Layer 10 of a small transformer language model trained on English Wikipedia (16 layers, counted from 0, width 128).
Take only the direct path to the model's output, skipping the later layers: a vector added to the residual stream pushes a token's score in proportion to its dot product with that token's output vector.

Output vectors of the tokens that the questions are about. A number n stands for n times 0.014.
" defeat": 21 16 -37 29 -1 11 -16 -48 9 12 9 7 -41 5 12 13 -36 -16 -16 22 -5 46 -19 -30 9 11 14 39 14 -7 -7 -31 5 3 25 25 -6 16 67 -20 -24 -15 33 -27 -19 -5 -20 -9 26 -36 -13 -8 10 -16 34 19 38 22 -1 -1 -24 36 -9 5 -1 10 0 17 1 -38 -19 15 -9 -8 46 14 19 7 -11 -25 8 45 37 -17 41 -42 -17 31 11 -27 9 -36 -8 22 27 42 -30 2 -1 55 7 16 -23 10 23 -40 38 1 -47 -29 9 -9 29 25 1 51 -23 54 21 8 -3 5 -70 63 9 15 27 4
" League": 52 8 -35 7 -36 21 -2 -19 12 -14 7 -23 -18 14 -10 -10 -20 -53 -11 58 1 13 26 -7 24 26 -44 40 20 6 -25 -31 -11 10 -52 -24 57 -3 63 -44 -26 -18 5 -24 -2 17 2 -25 -20 30 -6 -23 -1 -3 25 39 30 13 -17 51 36 30 4 -4 -24 8 0 -17 -9 3 14 -11 -50 6 36 21 -49 -12 -1 -37 7 47 -32 12 -32 -17 -23 34 14 -4 52 -50 2 44 -4 -7 2 -9 8 44 45 -10 24 -27 -21 4 8 -9 -37 -12 5 -13 -10 -6 9 24 -28 -36 22 22 -1 2 -47 65 42 9 -29 -15
"ive": 65 -2 -16 14 -25 -24 19 -17 42 -38 -30 -32 -8 41 5 -3 -30 -56 -30 58 72 0 65 43 26 22 -26 30 5 12 -64 14 13 62 34 62 -17 5 10 -55 14 55 -39 10 -16 -15 64 83 8 30 -6 33 -44 -17 48 2 37 16 69 -47 -9 -5 -43 -24 -48 -17 -1 5 52 -47 24 6 39 23 17 34 -50 -36 -35 -16 -9 6 34 15 32 -24 1 -16 26 46 48 13 -11 -23 18 -42 -10 -9 -2 38 -12 28 24 -10 17 28 1 -3 -26 0 -2 -21 -11 37 -3 -33 -49 28 -4 61 38 -12 -47 14 55 -13 -21 -27
"est": -5 30 -53 16 -7 -15 43 20 13 -74 -19 -18 17 -26 -81 -23 22 -51 -57 -26 29 5 40 19 -2 38 33 2 28 23 7 -14 -27 53 -29 -4 -20 -4 38 25 39 45 36 -11 3 4 -62 50 28 -46 -32 60 -29 39 11 31 -14 38 30 12 -16 63 -8 7 -3 3 0 18 -19 44 0 0 -3 -14 -22 27 -36 10 -29 67 -19 15 -2 5 -19 -17 29 -47 -4 41 -20 -10 26 12 -39 1 -25 -8 -9 39 36 31 9 20 -87 37 90 26 45 11 -15 19 9 -26 -3 -4 8 0 7 9 22 9 -38 29 -27 32 -43 21
",": -20 -4 -3 11 -36 -28 1 -2 -41 -2 -16 -21 13 43 -32 -3 12 19 29 -28 -17 -23 -32 -23 -8 0 19 -32 -11 -2 -13 6 39 8 -21 -16 -23 13 10 -7 -18 -6 12 5 -7 -44 32 11 21 9 -25 3 10 43 -16 8 18 14 -14 -8 -11 -10 3 -17 -23 37 1 -3 -31 -37 -10 20 -15 10 -3 -9 -7 -26 15 -24 2 -29 -30 16 13 19 -4 31 39 -21 -44 -16 -31 -13 39 12 -25 -14 33 -1 -7 30 -6 -10 1 -1 26 -7 19 29 -5 1 13 5 -8 -32 17 -33 18 6 28 -4 16 -6 14 1 -2 -20
"dy": -10 -10 -78 21 -39 -13 16 -31 8 -9 31 52 -21 -37 -10 -39 -14 5 -28 14 -13 -25 -2 19 -29 6 1 64 8 43 16 -26 -7 -4 18 -12 -23 -2 0 -14 19 78 21 -59 44 -7 -41 -57 -23 -5 -3 -15 32 19 26 -37 70 -10 -13 -6 0 27 -35 2 -52 27 -1 15 20 19 4 -2 -3 13 38 4 -71 -20 -24 38 -35 43 44 -9 -3 -4 28 23 1 -19 23 -70 19 -5 -22 -8 -37 36 11 25 53 10 -1 3 16 25 2 -18 36 -4 21 42 30 -51 1 66 -47 -4 33 44 2 18 0 -6 75 7 2 57
"duc": -8 57 31 12 15 12 48 -67 2 7 -22 70 -12 24 -57 26 -33 -59 -68 16 19 -11 -16 54 11 -56 -27 29 66 51 6 11 72 18 -43 17 7 -9 -35 -17 6 17 -21 -8 -28 -20 -12 -17 -10 -3 -12 -14 28 -42 12 -3 16 14 31 25 3 -10 -36 -3 -32 -41 -1 56 21 9 4 36 1 28 15 -7 -64 -19 -7 -21 28 21 -28 10 -15 -10 24 -16 9 -11 24 -54 23 -19 -21 31 -7 -13 25 -4 31 -4 7 -13 -21 48 -11 45 10 -33 3 64 -6 14 2 16 -1 -1 0 29 -34 -51 -5 39 17 -4 -1 6
"History": 0 33 14 34 -44 53 13 -19 -4 10 -6 16 -7 35 -38 -2 -18 -28 -53 8 12 -3 41 34 15 8 -35 38 -40 7 47 14 16 28 -50 30 57 0 29 -19 -1 13 2 -36 16 -24 -51 58 -39 -28 -66 -9 -3 3 -19 42 41 -63 34 63 -42 26 18 -4 -52 -97 -4 45 48 13 11 54 -17 -39 67 26 1 -65 -29 88 -46 -13 -8 19 57 36 -8 19 -6 24 -2 -57 25 38 -53 -54 65 16 29 -2 50 -56 16 -38 -21 14 -5 25 19 22 -11 8 -15 7 8 -29 -60 29 7 14 2 17 19 -2 -18 27 -59 74
"I": -35 14 -10 18 -14 -5 46 17 -39 19 -16 -33 14 19 -39 -29 -50 16 -24 19 -14 8 7 48 7 -1 10 31 59 -6 -51 -22 16 47 -21 69 12 -34 -5 -34 14 31 -5 -26 17 14 2 -14 0 -39 7 -7 -28 16 -11 14 6 -16 -16 32 -10 -13 10 -22 12 16 -1 1 55 36 20 24 -2 -45 11 31 12 -51 -3 55 -30 -6 8 -9 -3 19 -51 41 -20 -2 32 -5 18 -18 -54 4 -6 17 11 -23 27 -2 -16 25 10 -39 32 10 1 20 10 -52 22 50 0 -27 0 -9 8 51 53 38 -11 37 -36 23 -22 -6
"emb": -38 17 -20 53 -44 10 30 -27 18 -15 -36 66 5 19 38 4 -10 -66 -25 -17 61 37 55 37 -20 5 15 31 19 17 27 -19 19 20 -13 -7 -14 -17 -3 -22 5 51 -2 4 26 -21 48 51 45 4 -8 38 33 -41 15 49 17 -2 32 17 7 -27 -11 -19 -23 9 -1 -27 14 17 20 -9 -57 -29 -24 -13 -39 -35 -67 78 21 12 30 -57 -25 -17 15 -27 -35 2 -3 -20 37 29 -31 -15 85 75 12 31 29 -9 11 -9 8 76 52 14 -23 45 36 50 32 50 5 -25 -20 7 -8 -2 32 14 -60 48 46 -17 -44 20
"ca": -11 9 -12 -3 -1 63 -13 -14 14 20 -32 20 10 21 -11 14 -23 -40 25 -43 -51 73 49 -34 -1 -33 -36 -5 -8 53 1 -19 42 12 8 26 -32 -27 39 -22 32 32 17 22 -22 27 -18 -13 20 -42 -74 -6 17 -31 10 -24 14 -6 3 14 -14 5 -62 -21 32 -12 0 12 2 1 23 10 -9 62 -17 -27 -10 6 -13 51 -32 19 -19 -4 -9 29 -13 28 21 44 5 -86 -22 1 -27 27 36 -30 8 -1 19 23 11 4 -22 -9 -22 3 -18 -10 -14 4 9 21 -1 -29 -3 5 3 -14 49 44 -16 -4 -40 3 0 -19
" —": -38 -18 -48 30 -22 1 -4 -29 -4 -6 -5 4 -8 10 5 3 -1 -11 9 -7 11 -10 -18 9 19 49 -44 -37 -13 -31 27 22 15 8 -18 55 -33 4 45 -67 -31 23 -18 -1 -19 16 -16 -7 -32 -8 -25 -31 39 -34 -17 -10 -4 -12 -26 -3 28 7 -28 3 -58 3 -1 15 25 2 -7 -6 -16 6 10 -13 10 -30 -6 -19 -53 39 -2 -26 11 -31 20 0 -4 -12 0 11 4 -4 1 24 4 1 -14 29 0 -32 6 45 -33 -9 16 -4 21 -52 -14 -28 58 -9 6 18 -7 55 -18 35 19 -19 21 -6 36 28 -25 7
"ide": -3 42 14 0 -20 18 -47 -70 30 -35 -75 34 -38 -32 28 48 -18 24 -22 27 -10 17 -13 36 -6 -27 -9 51 59 -7 29 -22 16 2 -24 6 11 -41 25 -3 9 56 0 13 17 -11 40 -12 47 -13 -30 1 -24 -19 -19 49 -40 -8 6 -2 -34 45 -62 38 -39 -25 0 -45 54 17 29 24 69 -11 25 -10 -7 10 -46 8 -63 1 -40 -5 41 -3 -40 -15 -37 -20 2 -26 -33 1 -31 -10 33 5 1 24 67 24 -4 35 13 36 24 -10 65 39 -28 24 -24 13 -2 -35 26 5 -15 41 25 -14 -30 38 -13 6 -53 5

Each question shows what one neuron of this layer's MLP adds at an activation of 1. A number n stands for n times 0.0034.

n121: -11 7 9 -17 7 -8 12 -8 1 10 9 -2 20 19 1 -14 15 -17 -20 18 -19 -7 -4 33 -14 2 26 17 17 -17 8 -36 -13 -7 9 -40 0 -48 -6 -19 -10 7 4 -6 -6 -26 -10 20 28 -26 41 -41 7 24 -1 7 -7 50 32 -1 24 4 -36 21 9 -42 55 36 1 27 14 -21 15 -15 -35 -9 3 -3 2 -30 0 1 -2 -4 -8 3 37 13 -20 8 -43 18 23 -9 -16 -58 24 -15 -6 -26 -35 -38 -30 2 -15 -7 -19 22 -3 -3 3 -21 -10 8 18 -12 -1 -11 -26 -18 -18 -12 -37 -28 -3 -38 -1 -23
Which of these tokens does it push up most? "duc"

n144: 18 25 -46 19 2 -3 -19 0 -21 16 5 -33 -13 -28 5 -12 -21 26 -33 -69 -43 -7 19 -22 -8 19 7 45 24 -52 -28 21 5 14 -2 32 18 -26 -7 33 1 10 28 -8 -31 21 4 10 -25 -4 17 14 -12 -3 4 31 -4 -19 -30 -23 9 9 24 -11 29 -14 -7 -10 23 -23 1 8 -23 6 -39 4 34 -38 27 5 18 29 6 21 -26 -17 -36 17 -5 -27 18 2 33 -6 17 -21 -18 15 4 -18 27 5 27 13 34 -12 -15 2 5 -7 12 -25 8 24 4 -8 -5 -12 7 20 2 24 16 -15 17 41 47 -5
Which two tokens does it push up most, strongest first? "I", " defeat"

n147: 42 -21 4 -14 -19 38 -48 -9 -7 -30 26 -5 28 -36 37 32 -12 45 -42 0 15 12 3 29 59 18 -7 37 1 -4 -1 -6 20 -21 -16 -8 -10 -9 -35 8 -30 -11 14 23 5 27 6 29 21 0 -21 -5 -24 38 -5 -9 8 0 31 36 -38 -9 -3 34 -27 4 -40 14 -8 -10 -47 35 27 3 1 -16 -6 1 -13 -51 22 14 6 13 6 56 14 4 -21 -7 -10 23 -3 -8 22 10 12 2 -19 -16 20 11 16 -12 46 -38 -54 7 31 -1 -23 -38 23 -23 11 -9 -22 -11 -35 -5 44 12 -32 -36 18 -42 -25 -4
Which three tokens does it push up most, strongest first? "ide", "ive", "History"

n23: 5 -17 38 -1 17 7 42 1 13 -24 -4 -16 -24 -27 11 15 -34 -8 40 31 -48 -14 33 -27 -3 19 2 10 -1 -8 8 -25 -16 19 6 -3 3 -17 -10 -9 -28 -3 4 -31 -35 44 -27 11 15 10 29 -5 7 12 13 10 26 -14 -1 24 -10 5 39 -16 48 1 37 -68 7 -1 -12 -26 11 -5 1 7 37 -3 -20 3 15 37 7 8 -21 -5 17 19 7 -18 27 29 37 -23 -23 -15 21 44 -15 -16 -17 20 31 1 -6 -22 23 24 -3 15 -6 -14 3 1 3 14 -15 -3 -7 -16 26 34 28 -24 35 -40 13 -14
Pushed down most: "duc"

n314: -42 -24 15 -23 -20 28 -4 -13 28 -31 -8 2 -12 -8 7 -25 -27 38 -15 -18 27 2 -8 -20 7 -29 -35 -4 1 14 -17 -7 -26 6 -22 -46 28 -32 -54 -1 18 -39 17 7 -17 12 28 -33 14 -25 -1 1 29 5 -37 21 -23 28 2 21 3 13 26 6 -14 18 -6 20 -5 25 12 -24 39 27 0 46 -20 8 -48 -16 25 -24 34 -11 26 -8 28 -8 12 38 10 -3 -8 -31 25 30 15 -8 -6 -11 32 0 -39 -5 -39 -16 -19 -6 28 41 1 20 -33 17 -27 -23 -4 25 37 -20 -13 43 -12 2 21 -26 52 -3
Pushed down most: " —"

n280: -10 11 -8 16 -16 27 29 26 -5 -29 28 33 18 -13 -21 22 -74 14 -14 -11 12 29 13 28 -6 -32 -14 3 -9 -19 -39 9 -16 31 3 25 15 40 -9 8 -57 2 3 -22 -7 50 -11 0 7 -13 19 9 -24 -23 17 19 12 17 -21 -7 -2 19 13 23 -32 -10 -59 -4 12 -72 6 -31 7 18 40 -8 51 11 -6 -35 51 -8 31 22 -12 -13 21 40 -23 7 -6 7 -20 -5 -26 20 33 13 -4 -9 -46 38 -41 20 12 37 -34 -2 16 -1 29 2 13 -29 -20 14 11 -2 5 -32 1 18 5 18 25 24 -9 37
Which of these tokens does it push up most? " defeat"

n112: -41 14 -14 -7 22 -29 15 -4 13 -5 -22 10 -6 -15 -16 21 -20 16 -10 -1 -54 -12 3 21 -5 10 -4 -10 39 -16 17 24 9 -5 18 5 -10 -39 -9 4 -12 25 24 21 22 15 28 -17 70 -17 -71 -36 -24 20 3 10 -9 3 20 31 26 19 6 3 -20 -8 -35 -10 -4 3 21 -19 35 -10 -15 25 -13 11 52 -8 -13 2 0 -9 42 -7 -31 -4 -27 -46 -9 6 -15 -23 2 28 4 0 14 -50 -15 -10 -34 58 30 15 -24 4 -21 33 -33 -10 -49 5 -4 13 27 -57 -20 1 32 0 -1 -18 -1 24 23 21
Which of these tokens does it push up most? "ide"

n248: -17 1 50 -12 14 2 7 -32 -10 41 -11 4 5 19 -10 -18 21 3 -12 25 1 -11 -8 -35 -9 16 6 25 20 15 -18 0 14 39 -22 -33 -25 13 7 -1 -4 -2 12 -13 -52 -9 51 18 1 18 4 -14 -1 10 -23 4 -13 10 39 -19 -15 31 -26 26 -25 -4 -10 -6 65 6 6 -12 14 -80 -35 -1 27 8 13 3 -3 -15 13 5 -11 4 18 7 -13 13 -5 -41 34 16 -16 -53 15 -15 -51 -15 -34 10 -2 -10 -8 9 -24 -8 28 30 -33 -5 -13 1 -4 3 -8 -21 -35 -40 6 -11 16 12 -38 -18 -36 5
Which two tokens does it push up most, strongest first? "ide", "History"

n8: 20 -15 2 -22 6 20 62 0 -37 32 18 19 6 11 20 -8 27 -15 7 21 -5 3 -20 40 72 53 -7 -31 5 -26 20 10 26 7 10 -29 20 -1 42 -23 -9 17 -12 23 6 -13 3 -26 -10 -13 -20 6 17 -9 26 -51 -10 -46 11 -35 -5 -26 -52 9 -18 23 31 26 -10 32 -4 11 28 45 1 -5 -9 -22 45 -31 -26 -34 -14 3 6 -30 -1 -2 -9 -20 -17 -26 -4 -38 -25 12 3 29 -12 -12 2 4 20 -12 24 5 0 -44 7 -2 -2 40 -10 -37 -39 -8 -14 -9 28 -1 -31 46 9 8 20 24 -50 -26
Pushed down most: "est"